Layer 3 of a small transformer language model trained on English Wikipedia (8 layers, counted from 0, width 128).
A neuron's activation on a vector x is GELU(weights . x), where the dot is the dot product.

Input weights of the MLP neurons that the questions are about. A number n stands for n times 0.0074.
n37: -1 -16 -11 -3 -18 22 -7 -50 5 5 18 -27 -26 13 15 -7 -38 -1 -33 7 -26 -13 37 -22 10 -31 22 25 -5 -16 -14 19 -13 22 10 7 -21 -25 -18 -19 0 -49 0 4 30 18 4 -28 -6 -21 3 5 -11 5 18 -18 1 0 20 -51 35 22 -12 11 24 37 -12 9 -15 -44 -15 -17 -15 13 39 -40 38 16 24 24 1 30 -23 8 -32 -6 7 -15 31 -17 28 -24 27 -41 10 8 -15 -13 26 43 46 27 -16 22 -5 -5 -21 16 12 -1 26 -17 55 -31 -39 13 -5 -9 -4 25 30 14 -31 2 3 10 -3 12
n81: -14 -38 -19 -29 -1 14 0 -22 3 -17 -3 17 17 21 25 15 -17 -22 9 -2 -28 -35 -50 6 34 -1 -15 -24 -33 -34 -13 -19 37 -11 -7 3 24 -18 15 -13 44 13 -26 21 3 19 -15 2 34 -49 -70 -8 20 -22 6 18 22 26 17 5 -40 39 9 42 53 -9 1 -25 -18 23 -14 76 -32 -3 -40 8 39 6 30 16 26 -31 16 66 -36 -1 -35 -29 -6 7 -16 21 -28 21 19 9 31 59 -20 -31 -23 23 -2 -21 -29 39 -12 22 -6 6 -23 49 -14 -8 -31 -14 9 70 34 -9 -23 7 31 -49 7 -27 -51 25
n83: 21 1 -27 -17 3 11 -24 -12 14 -8 20 -24 -1 -24 -37 -5 -8 3 12 -20 -16 1 9 19 14 15 -8 -3 -19 24 26 33 28 9 31 15 9 49 -17 28 -19 -15 -39 24 16 5 -27 24 -34 -9 36 -41 11 -2 0 19 -19 -8 -14 9 -24 2 -4 -24 18 0 -45 12 14 3 -3 -4 -29 -2 9 -18 -46 21 -26 -36 -30 25 34 -1 -14 14 -4 -18 -22 -7 30 34 2 -33 -2 14 22 -4 9 24 -10 -25 26 -6 -13 7 0 37 14 -28 -29 13 2 -18 1 30 8 17 -19 11 31 11 3 19 -21 5 14 -23
n96: -38 15 -11 27 46 -4 -1 3 39 -4 -31 9 30 -7 26 30 -28 -24 -13 3 13 -32 -28 43 15 1 -38 30 17 -38 8 3 3 5 7 24 26 25 26 10 -2 11 -27 21 -30 -7 4 -13 -18 29 36 8 1 -44 27 -57 -1 -23 -3 -6 -3 10 -7 -30 -27 8 31 21 -12 -19 5 4 -9 -15 14 16 0 5 -35 3 25 5 -40 8 1 -18 1 45 10 -16 3 22 -16 39 4 6 3 -16 -22 -30 17 5 10 -12 19 -21 -32 7 -1 -1 48 12 -27 -13 -12 -25 11 33 22 32 0 -10 -16 -21 -23 5 -28 -56
n135: 11 15 -5 -11 22 -22 -4 -1 22 -12 -29 -6 30 11 12 -2 0 -4 3 14 27 22 -17 -5 1 34 -12 -2 -21 -1 10 -31 -12 27 22 21 -46 1 -24 -3 -10 33 -13 16 -37 -4 27 -3 0 -17 11 -10 -26 -10 6 28 4 -7 30 -10 -11 -9 8 -4 -20 5 -16 -1 26 13 -2 34 15 -13 -27 1 -18 5 -21 7 -2 7 -9 -23 -18 -5 -8 16 -11 0 10 6 -29 12 12 -18 -17 -22 26 -31 19 28 5 -19 -8 7 1 -11 -1 -21 -27 10 7 -1 1 10 -1 -3 17 -2 25 59 15 -22 4 38 10 -44
n138: 22 -1 -8 3 22 -4 -23 -12 -15 32 34 5 7 4 -52 -9 13 -24 11 -8 2 11 10 7 -3 28 45 19 -14 17 -9 -2 -3 22 -18 33 -44 -12 -23 2 -8 -22 -11 37 -1 -5 19 -23 -14 25 -24 20 5 -13 57 -13 -45 6 -4 -12 -5 20 -6 14 -25 15 -28 -14 -12 23 13 -1 17 -4 11 14 22 27 4 30 -4 -15 -8 -2 -11 21 23 -11 4 -18 -19 20 -2 -16 24 -28 -13 -27 -31 -12 13 8 7 -27 -38 28 -32 -19 5 17 -14 -4 -10 20 -25 15 7 -6 3 -4 -34 51 -31 4 9 -15 2 -21
n151: -13 23 -15 29 19 17 -17 14 11 -8 5 -33 -12 16 -7 7 12 -8 -10 -38 -19 -9 -2 -13 -2 9 0 8 19 -1 -22 -7 22 -4 -15 21 -36 15 62 30 -16 -2 -10 -7 -18 -27 1 -19 -18 -2 1 -43 1 16 18 13 -27 -22 6 -28 -12 12 20 -1 -32 12 10 19 34 5 24 7 16 -13 -19 9 1 4 -14 -2 24 5 30 -34 8 -25 -6 35 -14 12 7 -5 11 -35 -11 -20 21 22 15 -6 -21 -16 27 -34 25 28 13 5 17 37 37 -1 -17 23 37 28 -4 7 -44 13 -12 11 -21 -35 -1 -11 -42 -21
n161: 7 6 -4 -1 -5 1 13 -22 29 -19 28 -5 -5 21 23 20 11 -2 -1 55 32 5 -28 -7 3 -23 21 18 0 -31 10 -10 -1 -17 -6 -23 53 20 8 -19 8 -4 -15 -34 -5 -3 10 -25 -20 8 44 -49 -12 -27 -11 -27 22 -7 31 -8 -14 -29 28 -4 -15 -4 38 -13 -4 20 -4 11 3 -4 -48 5 -29 -30 9 5 -22 -27 0 -27 32 14 -26 -3 25 20 -8 -1 42 47 -14 -14 -19 18 1 9 -11 -3 -36 -3 -20 -28 31 5 -20 63 -21 26 4 1 -18 7 -17 9 36 22 -7 13 -13 -1 -9 66 -6 -43
n206: -26 18 -26 -26 27 -2 27 -38 -30 -23 8 -4 -4 15 42 -7 -26 42 33 9 -30 9 -28 -21 11 -26 -27 16 3 1 39 -22 -13 -8 46 30 25 -8 40 -17 -28 -25 2 27 -38 3 -22 -33 41 13 2 -15 15 14 -8 -36 3 -1 33 -17 29 -11 -5 -36 28 43 9 -38 67 -9 -40 4 32 -15 4 0 -23 -37 -2 -39 21 14 2 2 -17 5 -22 25 -17 54 6 2 38 -34 43 -15 40 -29 38 -3 -1 11 -9 10 -25 14 -33 -21 -25 -42 -4 -32 -12 -3 -19 50 5 63 2 11 -28 46 -43 20 46 -29 -7 21
n213: 18 -25 -9 1 -8 17 21 11 7 -13 -9 36 20 5 28 14 -9 -13 -20 1 -22 -44 -34 -20 -22 -52 -9 16 10 18 -14 -8 7 -7 -51 19 12 -12 -19 -16 4 1 28 39 -14 -36 -26 -15 26 36 -16 -10 -17 -40 -25 -12 -3 -2 -24 7 33 -29 -13 20 -29 14 -21 -10 3 -52 9 34 4 44 -22 -24 25 4 9 -24 17 -28 5 -13 -8 10 6 25 12 -3 5 12 38 15 0 12 -1 -13 -19 -26 -2 -29 2 40 26 18 -1 16 2 22 -31 26 -7 35 -5 -19 26 6 11 2 -20 1 23 11 8 32 -14 12
n245: -8 -9 14 18 -9 -39 33 10 57 -9 -11 0 19 48 -5 -17 12 -10 8 19 -15 5 16 -9 -4 7 -23 -10 30 0 -30 -9 20 -3 13 21 12 34 11 -23 -18 -33 -1 -10 4 7 8 12 -3 -17 2 -4 -53 -4 -1 -4 24 -10 -14 -10 -14 -9 -22 4 3 -3 -3 -1 21 -1 25 -39 -2 8 5 -1 2 25 -32 -41 -32 -24 7 5 -14 -13 18 24 20 -33 20 22 32 -17 -28 11 13 8 47 1 -10 11 -14 -22 24 -19 -7 22 22 28 -32 -6 -1 14 -41 6 -2 15 22 9 -35 -4 11 -14 40 6 -19 -31
n269: 16 -7 16 40 -9 -20 -15 22 33 34 12 -8 2 4 -32 -2 -49 30 7 9 -5 -44 -11 27 -19 -16 28 14 31 9 50 -15 31 -26 -29 -3 -9 -56 -28 -28 1 29 -24 -21 -9 11 -48 -1 22 -9 32 -4 43 5 12 22 14 -21 -61 55 46 44 34 2 1 57 -32 -23 22 -21 -39 15 -19 14 -40 -37 -27 31 -10 -6 -2 -30 -29 77 42 -94 -8 -17 14 -4 42 5 -8 -22 22 5 -1 18 23 11 -40 13 -39 8 17 4 -23 28 -34 -1 -20 34 11 -7 -36 -5 35 -40 -36 27 -40 -8 23 34 -7 3 -16 25
n274: -16 0 -12 -10 18 3 -20 30 37 17 -1 3 -15 12 8 8 6 -14 56 -39 31 35 -5 5 9 -25 -19 3 -8 4 21 0 42 -14 20 22 -17 13 -34 -16 4 56 -9 -49 13 13 48 51 -3 1 -43 -5 3 -55 -16 -7 -7 4 -17 -26 9 10 14 5 15 -7 -15 30 -21 -44 -5 32 43 18 -3 0 34 36 14 -36 -3 -16 17 8 17 -18 -5 15 -19 -14 10 -2 -25 -3 -42 -13 -11 -31 -31 4 -3 16 11 14 0 -13 25 -18 13 -20 -17 26 -29 1 -9 -11 -8 8 -20 31 -42 -21 14 -4 -7 -27 4 2
n297: 27 2 -28 20 15 5 32 14 -2 -5 21 8 14 1 -29 11 -5 -13 -11 -33 -15 -9 -11 -3 -2 0 4 -9 -7 -22 1 13 30 -13 -24 27 48 -4 -39 22 -3 -9 -6 8 -16 4 23 5 14 -10 -23 -22 -16 -20 1 -12 1 -20 23 -8 1 1 -19 -4 37 21 -9 -17 28 6 -31 19 16 26 -45 29 -15 18 -16 -10 -9 20 11 -14 -13 1 -19 61 4 -4 -18 -2 36 -59 -5 23 7 -3 -27 -23 -1 -5 40 16 5 25 10 -40 9 -21 22 -23 4 7 -15 26 -14 24 -10 -10 -3 26 4 -10 2 -24 1 -13
n318: -8 12 15 36 -7 17 -17 -22 33 6 -36 -15 13 -31 25 1 -16 -13 -22 19 -27 -8 -1 20 -7 -39 -37 -14 31 37 5 -1 8 3 16 1 -36 1 9 -11 -7 5 -36 -6 -18 15 7 -19 13 13 13 15 -12 -27 -8 8 30 -21 -4 13 -4 -31 0 8 17 -1 -5 56 -16 29 11 35 -18 8 -31 18 -59 -7 21 -14 6 29 10 -14 14 14 7 -11 16 26 -1 0 -23 -7 -54 -14 9 28 13 -58 5 25 26 -14 52 35 1 6 -16 31 -5 -13 -46 -29 -1 -14 6 0 -21 27 -10 -16 4 -2 -10 11 20 17
n322: -34 8 3 38 -38 10 1 -13 12 -22 -27 10 17 3 10 -2 -17 21 15 -23 -39 -22 1 -26 -8 18 -14 44 -34 8 -24 -24 -20 -21 26 17 39 -5 -21 -5 18 9 -52 48 41 5 6 7 46 -55 -8 -5 -37 3 -23 32 17 12 -24 -1 -16 13 6 -8 27 28 7 16 10 10 14 -10 25 20 15 -17 -9 -32 19 17 -13 57 -14 -26 6 -2 -29 22 36 17 -3 -21 11 3 -21 -23 -41 -1 11 -33 -22 -7 34 -34 -33 30 -25 3 -19 -41 -17 12 -36 20 -12 7 43 8 -28 -5 18 -22 -17 16 21 41 40 7
n343: -29 30 -7 18 9 -16 -9 35 -9 -22 -2 -35 -7 6 22 10 8 -11 -6 12 -19 -5 10 42 -4 10 4 15 -1 -4 -17 -26 -2 49 1 35 -32 -10 0 -1 -4 -24 2 20 -24 -11 16 34 3 29 19 -38 16 -45 23 15 1 -25 -9 -8 13 -6 16 47 7 25 2 -1 -12 -48 -6 3 40 -3 -22 -5 29 -14 8 -19 20 11 -15 -19 -21 25 3 12 4 1 13 26 19 18 -32 8 -12 19 -54 -18 -22 0 18 -23 -10 -20 -46 -5 30 6 15 -28 -8 -3 8 19 -17 30 18 15 -25 -9 -8 -35 -5 11 -17 25
n345: 49 -27 14 26 22 -12 30 32 -8 20 34 -4 20 -7 -47 -45 19 -4 -14 -13 -61 7 -7 -13 -1 11 -4 3 12 -62 -25 -9 13 -42 5 -20 9 -6 11 -20 -3 -6 -13 20 -3 16 26 5 6 23 1 19 24 13 64 55 -28 1 -15 2 -5 24 -36 -22 28 -24 -21 3 -7 -50 10 -29 -20 3 7 -10 -3 10 34 -25 -26 33 31 26 25 -42 9 15 -14 23 16 7 26 -8 1 -37 25 28 9 28 10 53 -32 -21 10 14 2 -24 -17 -13 -28 -18 10 -46 -21 -21 -5 -12 -15 -25 10 -7 35 -4 14 -5 -28 1
n408: 17 40 -34 -25 -8 10 -25 -21 25 -23 30 18 -7 24 -20 19 51 -16 17 17 -59 16 11 -9 28 28 -34 -4 -4 30 19 -3 25 -22 -7 33 18 -7 -5 -22 -25 3 -20 -1 -20 2 -55 46 -41 -43 -22 -8 3 -27 -4 11 -12 11 4 12 27 -14 -5 6 13 -28 -13 -43 5 -5 23 16 -14 -10 5 5 45 -12 -1 5 3 10 -13 -37 16 -40 24 27 14 10 12 3 9 -8 18 -26 39 -37 -12 -15 0 -1 6 -9 -12 -33 -7 -23 10 9 36 25 4 -4 -32 -26 10 34 33 10 6 -26 6 28 36 -26 -4 -22
n443: 12 -1 -22 13 -10 -5 -15 19 -10 22 27 -10 10 -24 22 -30 -11 15 -19 -15 10 -5 5 -1 0 36 -11 20 53 31 -7 -17 -3 17 23 35 -10 -15 22 6 -2 -15 -13 1 -12 7 26 -4 21 -22 1 -12 5 17 -12 5 2 17 35 31 -36 -8 0 -5 5 -5 31 -20 -25 33 -9 -40 -11 9 -16 -5 -6 -1 30 1 -12 -18 39 -1 -34 10 -7 -32 -15 -27 -17 8 19 -6 21 3 -50 -7 -13 -7 4 10 24 -41 4 -1 -20 -12 2 -13 4 6 -1 19 -40 43 -34 17 -12 22 -11 13 -4 3 7 16 -18 -24
n453: -37 34 -12 28 -2 31 41 -1 -13 -19 -19 5 -23 -2 47 -10 -7 18 -10 -5 -15 13 -1 4 -42 -28 4 18 -9 17 -2 18 4 -6 -9 15 6 -2 -31 -39 19 -3 -2 3 35 -7 26 12 16 35 -22 -5 -6 20 -27 -10 -11 -17 36 2 41 -22 -17 -27 -18 -22 -27 31 11 -24 -22 11 -5 -10 1 24 -1 0 8 -12 42 -33 -4 -24 26 -20 12 -13 -14 6 -16 -23 31 -24 63 -17 -24 -8 20 4 -53 41 6 28 16 31 -1 -3 1 -10 -25 18 -15 -50 13 1 6 15 6 31 14 7 33 -26 -10 -18 -3 -7
n459: 0 20 -22 -8 -36 -53 -13 -2 -42 -14 61 -21 -43 -29 -1 21 56 5 -4 25 -43 18 38 3 -6 -21 -20 -11 17 -16 12 35 -2 4 27 20 7 41 44 4 -25 -28 18 -7 -25 -18 -41 20 11 13 -26 48 -34 12 0 38 -3 -6 40 19 -11 27 -17 -21 13 7 -5 -3 -29 -38 33 -25 8 30 20 -1 11 -4 43 10 10 22 3 -20 -12 7 17 -20 -3 -31 -34 -34 7 21 19 -3 -22 -14 -2 -2 27 25 2 -51 16 16 27 -28 50 -27 31 24 -53 -41 -10 4 -17 19 -15 12 24 -13 -6 -32 -14 -3 17 -7
n472: 54 5 -19 9 35 7 36 11 12 -1 21 -28 4 10 -37 -15 6 -5 -32 28 -9 -13 -11 4 5 37 29 28 11 -24 -34 -32 -14 7 -28 44 -11 -37 16 4 -12 -12 6 3 -33 -26 15 18 22 59 15 69 7 41 11 26 9 18 -14 -5 18 -28 1 -18 43 5 6 -26 -10 19 -4 26 12 -14 -79 -37 16 44 12 35 -7 4 8 5 12 5 -8 -12 19 -39 6 13 28 -6 -50 -36 2 -2 -6 -11 1 40 -15 -9 -1 -19 8 -64 -9 -14 -24 -4 -31 -29 15 0 -44 -12 -40 13 -18 31 19 10 -6 -20 -30 44
n486: 4 -39 2 11 -8 -56 -7 -22 10 24 18 37 -2 -27 30 7 38 -23 23 -11 -45 -18 15 24 15 9 29 -16 -29 -24 -4 6 -12 11 36 -27 18 -2 7 20 -18 -27 -11 -15 -13 12 -18 1 12 27 38 17 11 -32 -35 11 -42 29 30 -9 -16 -16 13 -10 8 15 5 -21 5 31 4 -19 4 -5 -12 -6 3 27 33 -34 22 -18 7 7 36 -1 12 7 -1 14 10 14 10 40 17 -35 -8 1 -17 -39 -38 36 -18 3 -7 9 2 22 -23 -5 -5 -9 -1 4 -32 13 -2 19 6 4 1 -10 -25 -30 -14 51 6 -11
n490: -5 -13 -31 4 11 -15 -9 8 -6 -69 4 -38 5 -7 -19 -11 -27 -24 -56 8 13 3 -13 7 -41 26 7 13 9 13 -32 25 12 -3 32 -4 -2 -8 18 0 16 7 -8 -12 27 6 20 -38 15 -10 19 27 5 19 40 29 12 -13 28 -50 14 -42 -8 52 -7 -3 29 -31 25 21 -9 -5 -14 -24 8 7 3 1 -14 -41 -16 12 10 -11 28 12 -30 -28 -34 2 50 29 -5 19 -29 15 -3 44 19 -1 -14 -24 25 -5 25 -3 21 -23 17 17 8 37 29 5 -10 22 -9 2 15 -19 -27 19 -46 -16 -31 2 -3 -15
n495: 19 -22 1 -34 19 -20 4 -21 -3 -26 20 23 33 16 4 -9 -24 22 18 27 -7 -12 16 -52 -8 -2 -21 11 31 -26 -19 22 26 -12 -10 -27 29 -8 -7 -36 20 3 7 11 5 -9 2 25 19 11 -6 -7 -20 -6 21 -1 -18 5 21 -31 55 -14 12 -44 -3 -18 8 19 35 -45 -12 -3 -8 2 -41 -18 18 12 -9 -18 43 -15 6 12 5 -15 -25 16 -1 11 18 -11 -15 17 2 -26 -33 22 -14 8 -8 -9 28 -17 20 -1 -27 29 14 -13 7 38 13 8 -73 -5 58 34 24 -11 11 -25 18 7 -44 -13 5 22
n499: 28 -38 17 -8 32 1 2 18 1 -26 9 23 -33 -5 -15 1 0 -3 13 18 -41 16 25 3 15 9 -9 -11 -16 -31 -23 38 2 33 20 29 32 -26 -37 -35 -32 1 -5 -40 -7 -8 11 27 3 34 32 1 -48 -17 -5 16 -9 -28 13 13 -60 -17 2 -14 -7 -8 -24 25 27 -34 -24 38 -21 31 -20 10 31 14 38 -6 27 -13 16 -7 35 -7 42 33 13 3 6 -20 29 9 15 8 -13 10 23 -21 -23 -39 -29 -19 22 -8 -5 -8 -35 -2 -27 5 -51 -7 -34 2 15 -29 -5 19 14 3 1 -19 6 4 24 16

Each question shows a token from some text and the vector x that enters the MLP there. A number n stands for n times 0.037.

" tem": 19 21 37 -68 -24 -15 47 -4 -2 -7 15 -22 -24 -5 -2 -13 -34 32 -23 9 7 -22 30 -8 -20 20 10 -19 -64 20 15 -18 -34 -24 28 64 37 8 24 -9 -8 32 17 48 -35 30 52 8 -12 18 12 15 -34 -6 -1 -41 4 -2 9 -9 3 18 35 -5 -36 -7 11 -7 -11 26 20 1 -1 25 -17 -23 64 -2 -6 -23 -16 15 -12 35 1 -11 25 -2 0 24 -38 -45 -49 -6 -33 3 14 27 -21 25 -58 -60 30 0 3 31 -7 -29 -12 75 2 -34 10 -12 5 -13 -43 2 -42 -7 11 -34 33 -7 36 8 27 -2
Which neuron fires most, and how strongly? n499, at about 1.1

"ized": 20 18 43 -50 -23 8 56 -12 -12 5 -2 -26 -12 -5 -16 -11 -55 11 -2 -1 -18 -33 29 -3 -37 19 23 -38 -49 29 17 -2 -33 3 23 66 49 12 32 -6 2 37 27 65 -44 55 16 -6 -15 23 0 28 -24 -9 -7 -39 6 -23 -23 -10 50 17 18 -2 -28 3 30 -16 0 3 11 -8 -9 25 14 -31 52 -2 -16 -55 -22 -5 12 32 -3 -21 39 -10 -33 22 -47 -43 -46 19 -8 0 10 16 -20 -13 -59 -46 4 3 8 19 -13 -1 -30 48 20 -1 26 -6 12 -4 -27 7 -43 29 -3 -43 45 13 7 -4 35 -19
Which neuron fires most, and how strongly? n213, at about 1.5

" s": 35 44 25 -35 -21 -18 35 1 5 -8 -2 -20 -33 -2 31 -8 -43 16 -20 12 -11 -22 16 -21 -11 32 27 -18 -51 -12 21 -25 -37 2 29 56 23 12 32 9 -28 49 16 53 -20 43 22 -7 13 7 14 20 -25 -11 -6 -19 6 -22 -9 -31 16 -1 31 -1 -23 -2 10 -14 8 11 29 -3 -32 34 11 -23 49 -15 -10 -33 -35 11 21 43 -15 -20 32 13 -9 33 -59 -47 -82 11 -15 -9 -1 28 -5 3 -57 -48 3 3 -5 33 0 -15 -34 61 11 -25 52 1 12 3 -52 6 -35 10 15 -36 40 -12 1 -7 27 -13
The three highest activations, in order: n322, n151, n135

" took": 36 15 34 -36 -22 -15 56 -3 15 -7 17 -23 -28 -10 12 7 -41 13 0 10 1 -28 29 26 -16 14 21 -18 -49 11 11 -28 -38 -8 29 69 32 4 30 12 -16 32 26 61 -42 47 32 22 -8 10 31 10 -10 -16 -30 -36 6 -33 -14 -14 25 7 26 2 -34 -5 25 -13 -10 28 30 -1 -1 4 1 -22 53 10 -23 -43 -52 11 9 29 9 -7 25 -5 -27 25 -52 -44 -66 0 -24 0 -9 -2 -26 6 -50 -33 9 -10 -9 6 -2 -12 -1 68 11 -18 40 12 10 7 -54 0 -37 11 24 -37 35 -15 11 -19 28 -27
Which neuron fires most, and how strongly? n343, at about 1.2

" gu": 19 32 26 -36 -17 -2 37 -5 13 -8 5 -23 -19 11 44 -4 -44 15 -16 6 -4 -28 36 -14 -8 26 31 -25 -41 40 14 -10 -22 -5 27 64 30 7 21 25 -9 24 33 55 -13 48 26 -17 14 26 6 28 -25 -22 1 -30 16 -36 4 -26 -15 14 23 -8 -25 -8 14 -12 -20 25 26 13 -23 28 12 -37 51 -1 -18 -37 -28 2 -7 44 -7 -12 20 2 -9 14 -74 -49 -77 -5 -19 -1 -6 8 -20 9 -63 -53 8 -15 -9 27 1 -9 -19 62 9 -25 49 -2 28 3 -47 -4 -39 8 0 -24 24 -8 25 -10 34 -27
Which neuron fires most, and how strongly? n322, at about 0.32

" of": 25 23 9 -54 -26 1 51 -3 5 6 22 -37 -30 -20 -10 10 -58 19 -8 16 -9 -25 50 4 -25 25 11 -37 -52 9 11 4 -29 -5 36 65 38 -1 5 6 1 46 6 53 -27 50 23 -22 -9 1 18 12 -13 -18 -23 -20 -5 -3 -10 -14 15 1 27 -4 -54 0 25 -12 -5 6 -2 -6 -20 26 12 -34 46 8 -8 -23 -20 3 7 34 -16 -17 43 -3 -37 19 -47 -60 -55 21 -24 4 10 24 -15 38 -65 -61 8 -14 -8 30 -15 18 -5 46 23 -16 50 -4 25 3 -27 -11 -29 20 23 -33 49 2 9 3 26 -30
The three highest activations, in order: n83, n499, n37

" a": 31 24 42 -41 -9 6 58 -4 1 -12 2 -32 -20 -8 8 -3 -30 13 -22 6 -10 -28 25 -4 -3 25 20 -19 -34 6 23 -23 -51 1 7 61 27 -10 6 26 -3 32 19 63 -40 40 17 -5 -7 14 3 31 -43 -1 -5 -37 10 7 1 -15 -6 8 17 2 -42 26 33 -11 -20 25 14 1 -31 27 4 -32 61 -20 1 -44 6 -2 19 28 -3 6 29 -6 -35 22 -49 -51 -64 0 -19 7 -1 -2 -24 20 -70 -65 24 -6 -9 31 -9 -15 -33 66 18 -7 44 3 10 8 -24 9 -25 10 14 -42 46 3 3 -3 16 -30
The three highest activations, in order: n213, n443, n499

" baseball": 46 25 32 -39 -34 -3 51 5 29 4 4 -37 2 18 17 -4 -21 32 0 12 7 -9 29 9 -30 15 17 -38 -60 -2 39 -11 -57 -20 14 44 17 16 22 1 -4 13 22 52 -29 40 30 10 -11 20 -5 23 -35 -10 5 -28 4 -17 -25 -29 21 10 24 -23 -30 -10 9 -5 12 22 31 -11 0 30 6 -14 51 10 -6 -53 -14 -13 4 43 14 -42 9 -8 -31 19 -54 -55 -47 11 -24 9 -3 34 -3 24 -69 -35 11 -7 9 45 -5 -11 -6 67 24 -21 30 -31 8 -10 -49 -12 -17 -15 -5 -37 41 -24 13 -13 24 -13
Which neuron lights up most? n245

"9": 52 19 10 -49 -18 8 30 -2 11 3 25 -34 -35 -4 13 0 -53 13 -38 24 -19 -37 58 -1 -17 25 6 -22 -42 12 32 -2 -17 -23 19 60 19 2 23 18 3 22 20 58 -56 63 9 -8 -15 32 -6 8 -24 -26 -14 -42 1 -12 -27 -18 9 19 37 4 -33 -12 24 0 -12 44 3 -11 -16 15 12 -23 48 5 -6 -40 -22 22 11 32 -9 -4 31 10 -30 18 -58 -63 -61 17 -24 -4 9 39 -18 26 -36 -55 11 -7 7 39 -5 -9 -34 52 20 -10 49 -22 4 0 -12 1 -33 2 19 -29 26 -3 9 9 17 -31
The three highest activations, in order: n318, n151, n37

"row": 39 36 53 -52 -17 -9 20 -3 19 11 21 -22 -12 4 5 -6 -48 18 -12 10 -13 -30 45 -1 -29 10 24 -35 -33 21 25 3 -52 -1 12 62 35 -8 8 1 -16 21 25 72 -40 61 21 2 -23 4 3 13 -24 -10 5 -54 8 -7 -10 -19 29 34 14 -10 -29 -11 17 -18 -10 28 20 4 -18 14 6 -31 48 3 -26 -41 -20 30 15 36 -4 -28 32 -8 -39 41 -44 -44 -64 -5 0 2 0 26 -21 -4 -50 -60 -5 -4 8 31 10 -8 -6 50 6 -7 64 -16 12 -8 -29 -5 -26 -19 2 -31 33 -3 -9 14 32 -28
Which neuron fires most, and how strongly? n269, at about 0.52

" Bel": 21 45 6 -52 -4 -7 42 3 -10 12 21 -29 -1 1 30 2 -75 9 -23 19 -2 -22 48 -13 -29 7 12 -47 -26 1 26 -5 -22 5 26 49 32 -3 24 -10 -14 38 40 63 -36 61 38 -8 -15 5 10 29 -55 -23 -1 -30 -11 -15 7 -29 -3 2 35 -16 -34 18 18 12 -14 17 8 1 -9 16 5 -9 31 -26 12 -61 -19 21 11 34 -11 -7 25 10 -31 43 -56 -45 -58 13 -20 -4 19 6 -19 -11 -53 -38 15 -9 0 31 -9 -37 6 57 7 -12 47 4 11 -9 -50 -12 -28 9 14 -29 33 25 10 6 18 -15
The two highest activations, in order: n318, n206

" Soviet": 41 10 3 -31 -32 1 43 1 6 6 32 -37 -29 -6 13 -17 -45 14 2 11 -3 -24 31 15 -13 6 17 -52 -51 0 29 -1 -41 -9 31 65 14 8 -2 15 1 18 25 78 -44 31 27 -3 -17 18 -5 46 -24 -19 -1 -30 -5 -9 -10 -20 -8 -3 20 -6 -42 -7 12 0 -2 50 0 -16 -23 11 2 -8 51 32 13 -47 -42 -6 16 34 10 -29 38 -3 -30 44 -43 -30 -40 13 -19 -5 8 -1 -9 29 -62 -48 14 3 6 27 -23 -10 -22 66 21 -28 37 -10 13 -24 -39 2 -13 5 3 -36 52 8 10 28 -3 -32
Which neuron lights up most? n486

" States": 37 16 38 -24 -32 19 50 -7 14 0 43 -38 -20 3 9 -10 -36 4 -11 36 -31 -22 18 1 -25 15 1 -43 -52 -11 24 -4 -48 -20 34 53 31 1 9 1 1 28 21 63 -21 54 27 6 -26 24 -3 27 -41 -17 -12 -29 -13 1 -23 -23 11 -4 13 -15 -27 -18 12 -17 -13 8 -1 -6 -11 32 24 1 55 0 18 -58 -22 9 17 51 -8 -24 34 12 -39 24 -61 -35 -50 6 -8 -5 -16 42 -13 29 -45 -39 8 -30 24 36 -3 -19 -38 53 45 -27 37 -9 20 -8 -38 4 -19 2 15 -17 30 -7 13 10 17 -30
The three highest activations, in order: n345, n499, n459

" life": 41 27 19 -26 -11 6 59 -14 -2 5 33 -21 -17 20 11 -14 -38 13 -6 5 -6 -37 38 2 -24 19 18 -26 -49 0 25 -14 -53 1 35 52 29 12 25 15 -8 28 22 59 -27 39 16 -11 -5 -4 4 22 -23 -22 10 -46 -8 -27 -29 -14 1 13 8 -9 -29 -14 21 -11 5 -1 27 15 -19 19 15 -29 58 9 -12 -66 -33 -6 19 48 21 -16 17 16 -55 40 -42 -50 -50 1 -19 -7 6 21 -4 13 -39 -56 -5 5 13 43 -30 -14 -39 61 18 -17 30 4 36 -9 -25 -2 -33 -7 1 -42 32 0 9 -5 35 -21
Which neuron lights up most? n345

" owned": 36 39 31 -56 -10 -3 37 -6 -3 6 7 -20 -10 12 6 -9 -31 15 -4 2 -18 -23 38 7 -24 16 15 -38 -28 6 30 -8 -48 -16 22 58 25 -8 18 -10 1 9 34 74 -25 32 7 -1 13 24 27 30 -25 8 -14 -48 -9 -28 -19 -23 22 12 23 6 -40 -4 31 4 8 24 23 -12 -11 20 20 -28 66 -15 -24 -36 -29 10 5 37 -12 -14 16 -10 -28 43 -72 -43 -58 18 -29 2 21 14 -31 1 -52 -42 1 -10 -4 33 -27 -18 -32 67 30 -20 22 8 23 -17 -24 -8 -42 8 15 -26 39 -15 10 -3 16 -1
Which neuron fires most, and how strongly? n343, at about 0.3

"ov": 34 36 21 -46 -3 6 19 -5 2 -5 34 -38 -11 12 -4 0 -51 10 -14 11 -11 -49 34 -7 -22 0 15 -27 -38 2 50 1 -43 -19 33 44 22 8 6 6 -7 23 27 63 -37 72 32 -3 -1 17 6 15 -11 -27 15 -37 11 -27 5 -25 14 36 51 -5 -27 2 25 -6 -24 45 -3 3 -5 33 3 -22 27 -6 -18 -45 -22 0 -5 58 16 -27 20 12 -26 39 -61 -47 -61 -3 -23 -14 3 18 -34 4 -40 -55 13 4 8 36 -10 -18 -18 57 17 -24 45 -10 -4 -17 -21 10 -31 -5 14 -40 40 17 -11 -16 32 -11
Which neuron lights up most? n269

" president": 35 33 19 -49 -29 11 38 9 15 -13 16 -31 -8 11 14 0 -36 25 -10 19 -19 -43 30 22 -35 28 10 -41 -49 7 37 5 -51 -18 28 56 27 17 15 -25 -1 16 17 60 -30 48 27 11 7 22 -14 19 -20 -8 -4 -19 -4 -18 3 -31 -1 -16 22 -17 -23 -31 9 -9 3 36 -11 -2 2 39 23 -21 56 1 5 -52 -25 -11 15 34 9 -9 20 8 -26 16 -63 -24 -65 -3 -13 -16 24 23 -14 7 -56 -32 12 -9 9 23 -4 0 -11 65 27 -8 35 -21 7 -18 -52 -18 -43 10 -6 -45 50 2 22 2 29 -26
Which neuron lights up most? n453